Layer 4 of a small transformer language model trained on English Wikipedia (12 layers, counted from 0, width 96).
A neuron's activation on a vector x is SiLU(weights . x + bias), where the dot is the dot product.

Input weights of the MLP neurons that the questions are about. A number n stands for (n - 128) times 0.0054.
n8 (bias -0.251): 171, 205, 107, 139, 153, 114, 108, 144, 116, 132, 111, 136, 155, 113, 122, 118, 111, 118, 102, 126, 168, 114, 108, 110, 129, 129, 133, 163, 118, 118, 141, 150, 148, 100, 113, 118, 165, 113, 116, 121, 136, 85, 124, 116, 92, 115, 119, 127, 111, 135, 129, 127, 122, 160, 97, 126, 138, 135, 133, 141, 105, 147, 121, 121, 152, 115, 152, 147, 153, 99, 128, 132, 119, 136, 166, 111, 143, 116, 135, 110, 108, 113, 105, 149, 104, 145, 122, 129, 137, 114, 115, 109, 124, 161, 98, 125
n10 (bias -0.112): 148, 158, 149, 114, 157, 119, 109, 141, 118, 119, 138, 108, 130, 130, 125, 107, 152, 135, 122, 114, 109, 106, 140, 162, 118, 126, 106, 134, 120, 136, 134, 118, 137, 109, 110, 149, 100, 132, 100, 143, 127, 127, 144, 150, 81, 140, 121, 122, 106, 139, 123, 149, 148, 117, 114, 126, 111, 117, 97, 153, 92, 100, 130, 118, 128, 109, 147, 106, 139, 105, 103, 123, 148, 136, 166, 127, 137, 109, 100, 117, 121, 121, 117, 122, 106, 147, 126, 134, 126, 128, 134, 136, 124, 157, 140, 105
n36 (bias -0.220): 92, 144, 138, 123, 163, 165, 87, 141, 143, 139, 130, 111, 111, 122, 100, 67, 90, 122, 104, 157, 132, 129, 101, 106, 106, 100, 122, 99, 157, 121, 135, 94, 135, 158, 112, 151, 99, 172, 84, 163, 119, 147, 144, 154, 99, 146, 137, 136, 134, 92, 128, 151, 114, 124, 131, 147, 139, 122, 126, 140, 66, 115, 94, 118, 96, 111, 136, 152, 95, 133, 115, 180, 154, 140, 98, 113, 100, 95, 156, 156, 138, 120, 133, 140, 178, 121, 124, 172, 137, 104, 88, 138, 110, 136, 164, 104
n44 (bias -0.298): 132, 152, 138, 99, 133, 211, 148, 124, 151, 82, 118, 141, 139, 101, 176, 87, 142, 142, 116, 108, 152, 181, 96, 83, 134, 75, 172, 154, 140, 183, 137, 126, 123, 66, 91, 49, 152, 108, 25, 141, 92, 41, 104, 124, 115, 117, 124, 139, 94, 242, 104, 158, 149, 197, 180, 109, 139, 59, 81, 130, 114, 73, 132, 135, 113, 181, 155, 208, 98, 41, 149, 154, 53, 115, 136, 182, 123, 94, 134, 189, 165, 161, 111, 76, 155, 176, 28, 134, 96, 127, 82, 206, 113, 122, 159, 95
n65 (bias -0.095): 137, 116, 130, 129, 137, 136, 146, 98, 110, 103, 141, 96, 119, 151, 116, 167, 115, 145, 111, 102, 78, 140, 125, 158, 149, 148, 158, 165, 176, 139, 130, 157, 104, 73, 109, 142, 118, 157, 120, 139, 123, 141, 176, 117, 140, 107, 117, 154, 112, 133, 146, 131, 111, 99, 107, 113, 131, 123, 146, 117, 135, 131, 120, 141, 160, 141, 180, 70, 155, 174, 175, 134, 131, 125, 147, 114, 121, 125, 101, 131, 128, 109, 120, 166, 140, 130, 73, 124, 118, 124, 145, 121, 140, 129, 130, 142
n97 (bias -0.288): 131, 128, 155, 109, 122, 121, 131, 126, 115, 167, 143, 120, 114, 119, 121, 160, 138, 110, 166, 114, 161, 87, 135, 127, 158, 98, 106, 113, 118, 166, 126, 124, 147, 101, 105, 107, 124, 116, 150, 105, 120, 112, 143, 128, 96, 186, 133, 155, 101, 95, 119, 178, 167, 128, 130, 118, 147, 112, 127, 160, 131, 128, 117, 134, 148, 178, 138, 138, 129, 120, 146, 168, 146, 121, 146, 92, 145, 141, 139, 113, 107, 143, 116, 130, 138, 137, 113, 126, 163, 119, 116, 123, 132, 164, 114, 125
n129 (bias -0.261): 108, 86, 196, 153, 145, 116, 131, 138, 81, 124, 159, 150, 133, 126, 93, 157, 113, 111, 156, 165, 159, 87, 86, 91, 122, 147, 132, 99, 130, 157, 123, 132, 152, 101, 126, 66, 77, 130, 97, 57, 53, 92, 59, 120, 66, 179, 167, 128, 85, 108, 138, 174, 183, 159, 119, 99, 136, 137, 148, 141, 105, 133, 103, 154, 103, 152, 126, 158, 156, 95, 104, 210, 96, 41, 56, 101, 95, 112, 129, 186, 188, 204, 69, 163, 142, 38, 170, 111, 178, 163, 135, 125, 77, 152, 77, 75
n152 (bias -0.219): 65, 113, 178, 94, 123, 119, 127, 144, 112, 144, 124, 94, 114, 103, 140, 120, 70, 162, 139, 112, 147, 83, 158, 149, 112, 139, 126, 196, 139, 155, 123, 168, 161, 110, 156, 161, 150, 64, 149, 135, 65, 88, 81, 131, 118, 138, 144, 130, 117, 98, 143, 140, 114, 146, 69, 90, 126, 107, 121, 183, 155, 62, 116, 128, 172, 155, 156, 164, 190, 146, 126, 163, 134, 111, 105, 137, 69, 118, 136, 93, 102, 164, 153, 146, 116, 106, 145, 113, 97, 192, 118, 136, 113, 125, 160, 160
n154 (bias -0.087): 122, 122, 140, 102, 121, 91, 106, 124, 93, 167, 139, 102, 116, 127, 124, 152, 100, 117, 137, 117, 166, 125, 87, 124, 134, 147, 170, 130, 150, 138, 166, 147, 91, 123, 129, 122, 126, 166, 154, 112, 185, 135, 125, 116, 93, 129, 108, 127, 158, 152, 127, 134, 157, 131, 129, 134, 165, 134, 149, 142, 77, 130, 105, 145, 121, 167, 156, 112, 118, 131, 137, 157, 167, 129, 174, 142, 136, 132, 157, 155, 119, 98, 146, 159, 153, 174, 145, 153, 114, 122, 119, 130, 137, 89, 135, 110
n167 (bias -0.217): 120, 133, 162, 118, 96, 148, 175, 67, 126, 137, 163, 132, 171, 117, 53, 77, 119, 179, 119, 114, 77, 153, 142, 100, 141, 161, 148, 147, 220, 151, 111, 107, 180, 127, 86, 135, 117, 46, 146, 181, 120, 114, 167, 154, 123, 137, 136, 144, 112, 123, 155, 62, 115, 144, 83, 101, 88, 121, 110, 137, 123, 150, 146, 150, 143, 133, 115, 177, 155, 160, 132, 139, 117, 160, 141, 126, 119, 107, 159, 148, 121, 133, 122, 106, 90, 166, 128, 146, 90, 158, 116, 127, 134, 137, 120, 166
n175 (bias -0.166): 154, 141, 101, 151, 81, 139, 141, 129, 89, 155, 128, 97, 118, 168, 119, 181, 109, 155, 112, 100, 157, 144, 161, 152, 155, 105, 94, 128, 165, 168, 114, 142, 173, 144, 127, 106, 50, 122, 160, 135, 102, 92, 143, 139, 99, 182, 158, 30, 91, 197, 136, 92, 133, 108, 133, 176, 143, 159, 136, 42, 151, 91, 126, 154, 159, 146, 180, 183, 120, 200, 184, 180, 112, 215, 54, 173, 105, 146, 124, 128, 184, 191, 157, 97, 128, 110, 156, 161, 140, 123, 134, 140, 6, 140, 140, 184
n180 (bias -0.207): 87, 144, 118, 77, 130, 115, 133, 151, 107, 135, 96, 97, 114, 108, 117, 122, 102, 122, 149, 129, 88, 152, 164, 156, 118, 154, 75, 162, 138, 132, 108, 153, 144, 96, 118, 140, 100, 111, 63, 122, 81, 133, 83, 129, 121, 94, 163, 132, 66, 151, 116, 150, 187, 146, 100, 119, 133, 175, 123, 123, 190, 169, 101, 148, 172, 130, 109, 190, 155, 116, 95, 118, 109, 119, 151, 137, 124, 129, 119, 144, 109, 145, 130, 111, 111, 212, 115, 114, 136, 146, 116, 126, 147, 119, 119, 108
n215 (bias -0.142): 133, 136, 173, 148, 84, 133, 125, 102, 71, 136, 130, 158, 125, 132, 106, 172, 153, 131, 163, 129, 138, 174, 63, 117, 207, 163, 143, 145, 143, 111, 169, 126, 78, 128, 144, 129, 74, 143, 105, 138, 97, 133, 62, 173, 119, 164, 178, 128, 178, 137, 129, 87, 144, 155, 120, 142, 78, 145, 116, 116, 124, 145, 123, 191, 149, 95, 113, 122, 101, 108, 106, 134, 167, 90, 132, 121, 116, 175, 121, 169, 139, 104, 105, 148, 111, 157, 117, 78, 129, 86, 122, 119, 104, 108, 107, 181
n243 (bias -0.215): 157, 96, 158, 76, 102, 116, 134, 144, 146, 138, 126, 166, 155, 96, 91, 110, 76, 75, 109, 131, 121, 161, 57, 130, 140, 112, 108, 138, 162, 87, 149, 108, 110, 172, 134, 134, 123, 110, 140, 118, 120, 98, 79, 129, 141, 171, 135, 59, 118, 89, 98, 115, 157, 164, 128, 128, 159, 147, 111, 106, 108, 133, 80, 100, 141, 144, 158, 156, 122, 198, 157, 110, 121, 43, 105, 158, 153, 140, 152, 93, 111, 196, 110, 135, 93, 65, 89, 158, 178, 90, 108, 152, 81, 113, 181, 91
n267 (bias -0.354): 122, 94, 161, 112, 121, 156, 135, 123, 99, 124, 115, 109, 116, 137, 135, 131, 78, 184, 123, 136, 96, 131, 164, 116, 117, 83, 139, 147, 121, 113, 83, 130, 133, 139, 150, 134, 125, 128, 128, 122, 104, 125, 126, 123, 115, 141, 133, 149, 114, 94, 140, 143, 129, 147, 128, 112, 141, 121, 91, 114, 90, 148, 129, 156, 138, 127, 109, 152, 135, 196, 92, 140, 125, 104, 95, 122, 116, 123, 140, 154, 130, 185, 141, 157, 66, 98, 145, 123, 162, 89, 126, 129, 81, 124, 125, 69
n275 (bias -0.162): 104, 96, 89, 124, 102, 103, 156, 79, 97, 101, 93, 130, 94, 168, 87, 182, 165, 135, 122, 123, 91, 162, 200, 135, 63, 132, 133, 127, 138, 169, 154, 115, 104, 139, 64, 93, 112, 140, 130, 181, 126, 93, 82, 119, 121, 179, 114, 108, 151, 118, 106, 178, 96, 108, 105, 93, 95, 162, 121, 121, 103, 124, 106, 109, 134, 127, 130, 121, 93, 127, 122, 153, 130, 101, 39, 121, 134, 136, 138, 208, 150, 194, 142, 136, 66, 164, 147, 131, 121, 144, 120, 136, 149, 112, 129, 99
n278 (bias -0.160): 127, 130, 179, 153, 111, 177, 120, 151, 175, 136, 122, 104, 132, 104, 101, 142, 102, 89, 136, 138, 86, 89, 131, 122, 77, 127, 71, 135, 140, 94, 89, 94, 96, 132, 70, 142, 109, 77, 174, 140, 156, 106, 168, 161, 146, 108, 135, 147, 119, 146, 137, 149, 113, 171, 102, 112, 88, 110, 172, 122, 121, 111, 119, 143, 125, 160, 92, 126, 190, 159, 149, 160, 121, 108, 122, 124, 42, 144, 81, 124, 162, 149, 154, 152, 127, 93, 118, 172, 141, 71, 126, 159, 82, 121, 146, 194
n279 (bias -0.182): 123, 107, 147, 165, 154, 120, 183, 135, 65, 111, 144, 166, 149, 84, 143, 134, 100, 109, 190, 121, 131, 94, 122, 113, 119, 125, 130, 149, 136, 164, 196, 141, 136, 152, 106, 115, 124, 151, 177, 181, 128, 144, 145, 80, 125, 124, 101, 134, 118, 143, 174, 148, 94, 102, 121, 166, 175, 145, 124, 146, 83, 95, 94, 128, 112, 149, 101, 123, 150, 144, 186, 99, 130, 122, 85, 78, 144, 99, 112, 125, 157, 103, 130, 136, 102, 157, 179, 107, 102, 99, 114, 127, 152, 150, 120, 142
n281 (bias -0.355): 80, 145, 134, 115, 121, 169, 113, 127, 116, 92, 90, 79, 172, 108, 126, 96, 76, 152, 154, 120, 130, 123, 40, 141, 130, 94, 123, 127, 121, 151, 131, 153, 178, 123, 142, 139, 90, 125, 134, 177, 157, 120, 100, 89, 127, 111, 206, 154, 106, 134, 147, 149, 171, 147, 128, 123, 93, 101, 79, 88, 132, 219, 105, 99, 163, 151, 130, 65, 142, 144, 184, 118, 133, 91, 126, 161, 147, 85, 132, 134, 71, 156, 107, 136, 107, 98, 169, 184, 130, 81, 114, 153, 134, 193, 82, 153
n302 (bias 0.073): 118, 144, 144, 128, 125, 132, 129, 127, 130, 143, 131, 139, 113, 136, 119, 151, 129, 146, 139, 126, 144, 133, 128, 121, 127, 144, 129, 123, 130, 144, 120, 122, 111, 131, 114, 124, 139, 147, 137, 141, 137, 119, 132, 146, 147, 128, 142, 140, 141, 137, 135, 118, 121, 132, 124, 131, 127, 147, 136, 113, 131, 138, 141, 135, 131, 140, 131, 126, 137, 149, 141, 144, 123, 136, 112, 152, 139, 114, 141, 121, 130, 155, 136, 136, 141, 117, 137, 126, 127, 127, 118, 145, 133, 125, 126, 128
n329 (bias -0.243): 91, 113, 119, 121, 144, 118, 142, 141, 133, 161, 140, 126, 126, 105, 91, 165, 108, 168, 128, 85, 117, 85, 132, 53, 128, 143, 156, 137, 192, 102, 170, 137, 74, 127, 126, 100, 146, 155, 136, 124, 169, 152, 141, 98, 89, 108, 99, 192, 109, 99, 134, 147, 133, 118, 98, 170, 179, 154, 128, 113, 101, 86, 164, 143, 124, 143, 131, 135, 115, 152, 144, 77, 112, 71, 93, 132, 142, 123, 132, 121, 139, 139, 150, 115, 113, 114, 118, 136, 101, 101, 133, 158, 91, 100, 76, 157
n335 (bias -0.169): 126, 127, 124, 120, 151, 146, 111, 135, 118, 125, 103, 122, 100, 142, 127, 142, 131, 156, 151, 111, 126, 157, 112, 141, 145, 120, 173, 146, 119, 107, 118, 115, 143, 124, 126, 119, 134, 137, 108, 99, 156, 130, 109, 116, 135, 155, 116, 138, 143, 122, 122, 114, 150, 156, 113, 135, 71, 121, 130, 153, 91, 117, 137, 136, 134, 99, 126, 95, 142, 93, 132, 129, 137, 115, 124, 135, 137, 117, 138, 199, 120, 143, 129, 135, 155, 135, 115, 146, 124, 138, 119, 138, 127, 127, 137, 117
n352 (bias -0.231): 155, 131, 80, 124, 105, 132, 158, 116, 135, 117, 133, 101, 113, 111, 113, 141, 112, 137, 135, 126, 126, 146, 99, 137, 147, 116, 112, 141, 146, 106, 131, 120, 134, 103, 141, 154, 153, 154, 131, 165, 159, 136, 130, 101, 177, 140, 105, 111, 123, 151, 145, 130, 109, 134, 106, 143, 135, 133, 123, 71, 164, 127, 140, 120, 90, 95, 112, 99, 157, 147, 147, 115, 135, 129, 140, 123, 136, 130, 129, 140, 121, 146, 154, 111, 133, 142, 93, 156, 143, 102, 176, 88, 114, 132, 141, 152
n355 (bias -0.270): 102, 123, 115, 125, 153, 103, 82, 159, 113, 81, 170, 130, 151, 85, 110, 101, 122, 170, 132, 127, 105, 122, 93, 105, 102, 116, 112, 130, 139, 133, 158, 129, 129, 132, 85, 115, 137, 124, 130, 107, 96, 118, 148, 109, 102, 123, 115, 133, 98, 98, 137, 100, 132, 139, 93, 141, 107, 82, 77, 131, 133, 79, 143, 191, 166, 116, 112, 111, 120, 127, 144, 112, 103, 123, 127, 118, 130, 81, 124, 109, 101, 123, 112, 162, 76, 178, 163, 119, 95, 129, 160, 102, 125, 80, 108, 184

Each question shows a token from some text and the vector x that enters the MLP there. A number n stands for (n - 128) times 0.049.

"32": 123, 130, 145, 140, 145, 130, 131, 129, 159, 133, 126, 132, 125, 112, 92, 114, 170, 141, 135, 134, 123, 114, 137, 137, 136, 127, 100, 178, 71, 114, 107, 89, 139, 146, 168, 122, 180, 120, 142, 125, 138, 145, 140, 144, 126, 102, 139, 147, 135, 156, 120, 138, 105, 132, 145, 145, 127, 116, 123, 111, 148, 126, 143, 133, 157, 128, 129, 72, 120, 102, 139, 106, 113, 96, 145, 140, 150, 165, 104, 44, 98, 136, 88, 154, 135, 88, 156, 125, 111, 148, 160, 127, 154, 126, 117, 91
Which three neurons fire most, strongest first? n281, n10, n302

".": 108, 136, 105, 131, 135, 123, 122, 118, 100, 132, 138, 177, 121, 192, 115, 138, 159, 110, 122, 110, 115, 137, 133, 153, 118, 110, 116, 129, 132, 120, 134, 107, 207, 141, 128, 122, 109, 122, 119, 120, 147, 135, 93, 132, 129, 115, 132, 132, 142, 147, 140, 148, 105, 112, 122, 119, 132, 136, 138, 111, 109, 123, 136, 115, 141, 149, 147, 146, 99, 144, 134, 104, 117, 114, 103, 174, 127, 129, 98, 95, 144, 121, 112, 147, 119, 115, 150, 132, 97, 173, 116, 132, 102, 145, 126, 152
The neuron with the highest activation: n175

"Y": 116, 124, 61, 148, 146, 140, 158, 125, 103, 114, 133, 113, 120, 149, 137, 118, 191, 148, 115, 141, 161, 135, 128, 113, 140, 116, 146, 101, 109, 114, 122, 111, 153, 166, 136, 135, 144, 126, 136, 118, 128, 135, 175, 139, 68, 159, 133, 124, 160, 137, 116, 128, 111, 106, 118, 161, 163, 143, 149, 133, 109, 128, 139, 124, 110, 128, 111, 93, 163, 129, 117, 124, 117, 97, 129, 139, 151, 124, 76, 104, 154, 124, 96, 152, 158, 112, 105, 116, 100, 117, 121, 120, 195, 100, 132, 121
The neuron with the highest activation: n279

"udapest": 147, 113, 85, 131, 131, 137, 152, 127, 142, 123, 127, 141, 127, 172, 121, 122, 188, 130, 156, 149, 125, 106, 121, 118, 104, 83, 156, 94, 123, 138, 116, 132, 171, 113, 160, 111, 142, 130, 160, 112, 132, 159, 146, 144, 85, 136, 104, 113, 157, 116, 133, 128, 121, 117, 128, 142, 143, 150, 134, 155, 91, 140, 143, 142, 103, 139, 96, 52, 116, 148, 143, 123, 120, 135, 158, 147, 125, 152, 131, 89, 89, 107, 113, 139, 136, 109, 147, 127, 127, 119, 136, 100, 193, 105, 119, 105
The neuron with the highest activation: n154

" in the": 133, 139, 142, 134, 136, 142, 91, 116, 126, 112, 147, 144, 118, 152, 107, 127, 180, 139, 141, 129, 124, 104, 145, 110, 110, 98, 131, 89, 109, 126, 145, 102, 163, 162, 152, 129, 169, 104, 117, 123, 118, 139, 138, 146, 139, 119, 115, 134, 155, 127, 121, 142, 123, 113, 128, 107, 127, 132, 137, 166, 122, 150, 132, 141, 143, 133, 127, 119, 116, 154, 126, 144, 127, 133, 150, 153, 107, 161, 113, 78, 112, 136, 78, 140, 122, 109, 127, 107, 92, 206, 104, 120, 122, 108, 118, 143
Which neuron fires most, and how strongly? n152, at about 1.1

" artistic": 142, 120, 124, 96, 105, 141, 114, 140, 130, 116, 132, 127, 127, 174, 111, 128, 206, 127, 112, 135, 117, 94, 105, 109, 117, 132, 158, 104, 103, 142, 100, 145, 167, 151, 157, 121, 161, 63, 118, 110, 128, 138, 118, 153, 124, 127, 137, 155, 150, 127, 126, 130, 100, 142, 126, 139, 135, 118, 119, 159, 150, 140, 99, 130, 111, 102, 110, 91, 120, 140, 139, 121, 115, 127, 182, 161, 122, 140, 97, 135, 143, 140, 78, 101, 102, 125, 138, 142, 131, 144, 157, 121, 148, 125, 144, 147
Which three neurons fire most, strongest first? n167, n10, n335

"ates.": 106, 121, 95, 133, 128, 126, 134, 129, 93, 141, 136, 180, 118, 175, 116, 126, 165, 118, 114, 118, 125, 130, 142, 148, 121, 105, 120, 123, 117, 102, 146, 89, 197, 153, 150, 121, 108, 140, 131, 118, 149, 141, 93, 120, 128, 116, 135, 127, 152, 139, 137, 163, 95, 118, 128, 110, 135, 137, 124, 123, 117, 122, 153, 111, 135, 146, 135, 125, 97, 157, 131, 102, 116, 102, 116, 161, 117, 133, 107, 86, 138, 116, 118, 144, 141, 138, 144, 114, 100, 176, 120, 116, 147, 133, 128, 149
Which three neurons fire most, strongest first? n275, n279, n175

"ction": 137, 116, 109, 127, 103, 124, 126, 138, 145, 158, 161, 127, 128, 170, 140, 121, 155, 145, 134, 142, 145, 117, 167, 100, 113, 77, 109, 85, 92, 112, 109, 106, 160, 169, 159, 143, 145, 80, 136, 104, 139, 173, 111, 137, 115, 132, 125, 128, 155, 104, 107, 149, 115, 113, 136, 128, 148, 147, 117, 124, 127, 133, 108, 146, 112, 149, 107, 98, 131, 126, 128, 132, 108, 88, 161, 144, 124, 118, 163, 122, 84, 114, 89, 149, 128, 117, 155, 123, 146, 136, 152, 133, 139, 134, 156, 98
Which two neurons fire most, strongest first? n267, n97

"icester": 156, 140, 85, 126, 151, 138, 115, 98, 116, 126, 117, 108, 128, 167, 129, 137, 165, 141, 137, 179, 128, 123, 130, 134, 121, 89, 141, 103, 114, 112, 94, 122, 145, 137, 151, 124, 140, 114, 143, 105, 127, 148, 167, 133, 85, 115, 115, 98, 160, 128, 125, 133, 86, 116, 114, 144, 168, 149, 125, 154, 99, 153, 149, 162, 123, 138, 133, 117, 112, 148, 125, 108, 93, 109, 204, 120, 133, 183, 102, 111, 103, 111, 115, 143, 138, 133, 124, 142, 97, 139, 164, 106, 158, 115, 122, 118
Which two neurons fire most, strongest first? n154, n8

"a.": 109, 122, 93, 137, 133, 133, 124, 112, 97, 141, 126, 165, 120, 192, 120, 125, 165, 120, 131, 115, 129, 132, 138, 151, 123, 113, 114, 118, 109, 112, 141, 97, 204, 160, 135, 113, 111, 136, 121, 120, 151, 132, 96, 132, 120, 125, 132, 122, 155, 143, 140, 162, 102, 114, 116, 124, 138, 134, 141, 127, 124, 114, 153, 109, 144, 139, 146, 117, 92, 150, 136, 89, 123, 105, 107, 166, 120, 121, 104, 80, 126, 135, 122, 159, 136, 128, 135, 122, 89, 164, 117, 122, 143, 136, 128, 149
Which two neurons fire most, strongest first? n275, n175

"\n\n": 131, 148, 112, 125, 140, 133, 126, 116, 105, 135, 138, 180, 116, 166, 94, 129, 162, 111, 130, 125, 107, 138, 120, 159, 107, 125, 138, 136, 110, 113, 141, 118, 208, 140, 121, 138, 121, 114, 114, 124, 130, 170, 128, 125, 141, 101, 112, 138, 136, 151, 127, 145, 109, 116, 125, 108, 138, 153, 148, 105, 114, 140, 134, 125, 140, 144, 138, 153, 106, 134, 114, 104, 112, 108, 126, 173, 124, 123, 114, 101, 136, 108, 112, 148, 108, 101, 163, 133, 97, 153, 114, 142, 80, 129, 118, 146
Which three neurons fire most, strongest first? n175, n167, n275

" | First": 118, 136, 130, 125, 136, 137, 113, 137, 128, 137, 118, 124, 94, 172, 136, 161, 185, 147, 115, 157, 121, 132, 151, 109, 121, 103, 103, 119, 64, 92, 120, 114, 164, 128, 134, 128, 145, 82, 106, 90, 108, 188, 176, 144, 137, 104, 128, 143, 132, 129, 131, 138, 107, 106, 151, 128, 155, 137, 145, 153, 145, 147, 138, 127, 152, 123, 83, 138, 144, 133, 139, 138, 112, 136, 171, 134, 116, 162, 105, 104, 108, 126, 105, 98, 135, 121, 117, 141, 146, 156, 133, 86, 131, 96, 131, 119
Which two neurons fire most, strongest first? n180, n97

"T)": 125, 103, 84, 128, 133, 132, 154, 143, 95, 152, 131, 136, 124, 175, 121, 95, 182, 122, 144, 162, 131, 114, 121, 136, 147, 142, 137, 85, 132, 149, 137, 118, 187, 162, 142, 125, 142, 135, 108, 137, 137, 157, 147, 129, 96, 116, 115, 119, 157, 128, 137, 156, 102, 106, 135, 154, 146, 135, 139, 119, 141, 155, 126, 141, 105, 115, 126, 106, 109, 113, 113, 105, 112, 106, 107, 161, 111, 143, 84, 131, 138, 141, 90, 147, 122, 123, 108, 113, 140, 160, 113, 115, 160, 93, 108, 114
Which three neurons fire most, strongest first? n275, n129, n279

" |  |": 111, 161, 84, 97, 118, 144, 107, 128, 103, 114, 141, 125, 94, 139, 121, 125, 164, 131, 134, 140, 135, 124, 153, 106, 157, 136, 95, 109, 86, 119, 152, 95, 166, 141, 142, 110, 128, 121, 124, 117, 111, 171, 123, 126, 133, 134, 129, 121, 150, 139, 153, 186, 96, 106, 147, 122, 160, 142, 138, 148, 148, 128, 147, 100, 122, 90, 116, 121, 136, 166, 124, 130, 117, 146, 99, 176, 123, 152, 78, 122, 114, 128, 108, 132, 140, 150, 128, 121, 145, 163, 113, 134, 135, 88, 143, 129
Which neuron fires most, and how strongly? n275, at about 1

" (now": 109, 128, 100, 133, 129, 143, 88, 117, 119, 118, 97, 130, 118, 179, 162, 128, 166, 132, 132, 130, 136, 128, 170, 124, 138, 137, 132, 106, 104, 110, 139, 88, 179, 163, 161, 120, 131, 109, 107, 144, 95, 129, 158, 153, 147, 112, 115, 123, 176, 122, 111, 137, 127, 111, 109, 131, 145, 133, 154, 165, 119, 150, 139, 148, 135, 154, 131, 105, 128, 128, 139, 151, 104, 124, 98, 153, 109, 151, 131, 94, 85, 125, 98, 139, 119, 118, 123, 137, 121, 163, 149, 114, 110, 108, 105, 111
The neuron with the highest activation: n275

"cles": 136, 95, 94, 130, 137, 123, 160, 117, 151, 119, 145, 164, 117, 172, 134, 111, 189, 110, 111, 135, 147, 134, 148, 104, 111, 90, 127, 88, 96, 135, 125, 97, 151, 146, 139, 144, 164, 78, 138, 103, 111, 161, 143, 128, 107, 111, 112, 124, 140, 114, 152, 166, 107, 156, 150, 133, 150, 118, 127, 131, 128, 118, 147, 151, 113, 139, 121, 135, 116, 110, 122, 112, 100, 132, 131, 145, 107, 138, 93, 176, 148, 123, 109, 140, 142, 134, 107, 95, 142, 160, 160, 125, 128, 127, 131, 93
The neuron with the highest activation: n44

"ts": 156, 68, 76, 138, 147, 126, 119, 122, 129, 129, 154, 149, 108, 152, 158, 110, 213, 132, 142, 138, 152, 148, 130, 91, 130, 95, 107, 117, 72, 140, 120, 106, 141, 143, 163, 147, 150, 121, 136, 106, 100, 140, 134, 96, 49, 135, 123, 141, 149, 135, 114, 132, 113, 144, 120, 136, 162, 130, 109, 143, 137, 112, 123, 126, 138, 130, 116, 133, 140, 128, 130, 84, 105, 111, 155, 129, 138, 158, 90, 144, 137, 112, 128, 128, 147, 135, 111, 123, 133, 123, 153, 132, 156, 128, 152, 121
Which three neurons fire most, strongest first? n44, n97, n10

" the": 117, 133, 122, 138, 136, 149, 117, 117, 122, 107, 136, 127, 128, 151, 107, 132, 170, 159, 126, 125, 125, 113, 118, 126, 134, 111, 136, 78, 115, 111, 117, 109, 154, 175, 161, 132, 155, 100, 113, 126, 132, 149, 139, 145, 138, 105, 118, 132, 141, 142, 116, 132, 121, 124, 146, 109, 144, 133, 127, 153, 129, 149, 133, 124, 146, 116, 130, 132, 117, 145, 122, 114, 129, 115, 174, 152, 104, 156, 102, 79, 133, 140, 81, 115, 122, 111, 143, 92, 118, 216, 114, 119, 132, 110, 117, 156
The neuron with the highest activation: n167

"23": 110, 137, 122, 148, 152, 138, 118, 97, 145, 140, 120, 123, 134, 111, 88, 95, 165, 131, 148, 133, 127, 112, 132, 119, 141, 114, 117, 166, 77, 111, 122, 108, 147, 138, 185, 128, 184, 124, 147, 130, 118, 144, 144, 140, 123, 105, 138, 138, 159, 147, 113, 134, 102, 105, 133, 136, 121, 121, 129, 102, 140, 136, 156, 131, 147, 132, 114, 82, 119, 129, 125, 86, 106, 104, 152, 149, 151, 157, 103, 64, 110, 133, 101, 155, 130, 71, 159, 128, 125, 165, 159, 147, 143, 149, 123, 106
The neuron with the highest activation: n281

" Jewish": 130, 115, 98, 126, 122, 124, 125, 128, 107, 141, 125, 114, 123, 200, 127, 108, 184, 166, 153, 134, 169, 121, 117, 93, 124, 116, 155, 85, 117, 132, 119, 128, 161, 147, 134, 123, 158, 78, 143, 118, 137, 129, 115, 158, 100, 120, 138, 135, 152, 138, 125, 112, 99, 125, 94, 116, 134, 139, 155, 167, 105, 126, 104, 130, 96, 122, 115, 83, 117, 158, 144, 101, 96, 112, 146, 157, 114, 138, 141, 102, 138, 118, 100, 139, 152, 107, 155, 138, 123, 143, 165, 113, 160, 119, 137, 121
The neuron with the highest activation: n154

"on | ": 126, 137, 55, 132, 132, 132, 119, 137, 129, 117, 112, 147, 122, 136, 125, 117, 184, 144, 105, 155, 140, 124, 111, 151, 149, 117, 131, 91, 121, 94, 125, 94, 167, 137, 169, 128, 157, 119, 152, 124, 110, 150, 142, 136, 135, 98, 108, 134, 157, 118, 119, 158, 133, 133, 145, 172, 154, 137, 131, 155, 116, 78, 159, 108, 140, 96, 104, 138, 102, 168, 119, 140, 110, 143, 148, 125, 109, 171, 82, 118, 98, 114, 138, 139, 158, 147, 126, 86, 124, 130, 119, 138, 123, 130, 137, 101
Which neuron fires most, and how strongly? n36, at about 0.21

" Treaty": 166, 125, 65, 119, 124, 130, 168, 124, 150, 138, 149, 148, 132, 152, 123, 117, 167, 120, 114, 136, 120, 108, 141, 103, 130, 108, 105, 89, 90, 122, 133, 108, 167, 139, 148, 142, 122, 83, 123, 127, 134, 180, 158, 164, 98, 127, 119, 112, 148, 142, 121, 129, 89, 119, 138, 124, 137, 139, 106, 130, 128, 164, 125, 128, 108, 155, 100, 99, 127, 115, 132, 113, 109, 136, 167, 142, 105, 156, 194, 121, 96, 146, 105, 125, 123, 146, 130, 119, 102, 150, 152, 104, 126, 136, 130, 125
Which neuron fires most, and how strongly? n167, at about 1.1

" after the": 128, 135, 129, 141, 126, 134, 115, 116, 119, 131, 140, 134, 128, 156, 111, 130, 170, 143, 143, 129, 120, 133, 128, 122, 105, 104, 94, 99, 115, 115, 122, 116, 175, 151, 132, 130, 143, 108, 116, 135, 147, 156, 131, 156, 153, 110, 124, 115, 138, 147, 137, 129, 124, 123, 130, 106, 131, 132, 145, 156, 116, 131, 129, 125, 147, 139, 130, 149, 112, 153, 126, 96, 126, 124, 146, 166, 112, 153, 108, 79, 137, 116, 72, 144, 108, 99, 156, 111, 109, 208, 134, 111, 92, 109, 120, 138
Which two neurons fire most, strongest first? n167, n175

" paint": 159, 113, 112, 106, 91, 137, 94, 130, 157, 119, 144, 125, 134, 149, 120, 98, 170, 107, 108, 163, 122, 131, 136, 95, 108, 140, 148, 96, 84, 149, 126, 141, 159, 166, 166, 124, 145, 91, 130, 106, 117, 152, 106, 124, 120, 134, 131, 113, 165, 120, 135, 137, 86, 126, 112, 112, 149, 126, 107, 152, 129, 148, 109, 134, 113, 133, 123, 113, 116, 139, 112, 95, 92, 109, 161, 183, 108, 145, 129, 148, 144, 121, 91, 137, 141, 143, 149, 144, 162, 134, 149, 137, 123, 155, 126, 130
The neuron with the highest activation: n243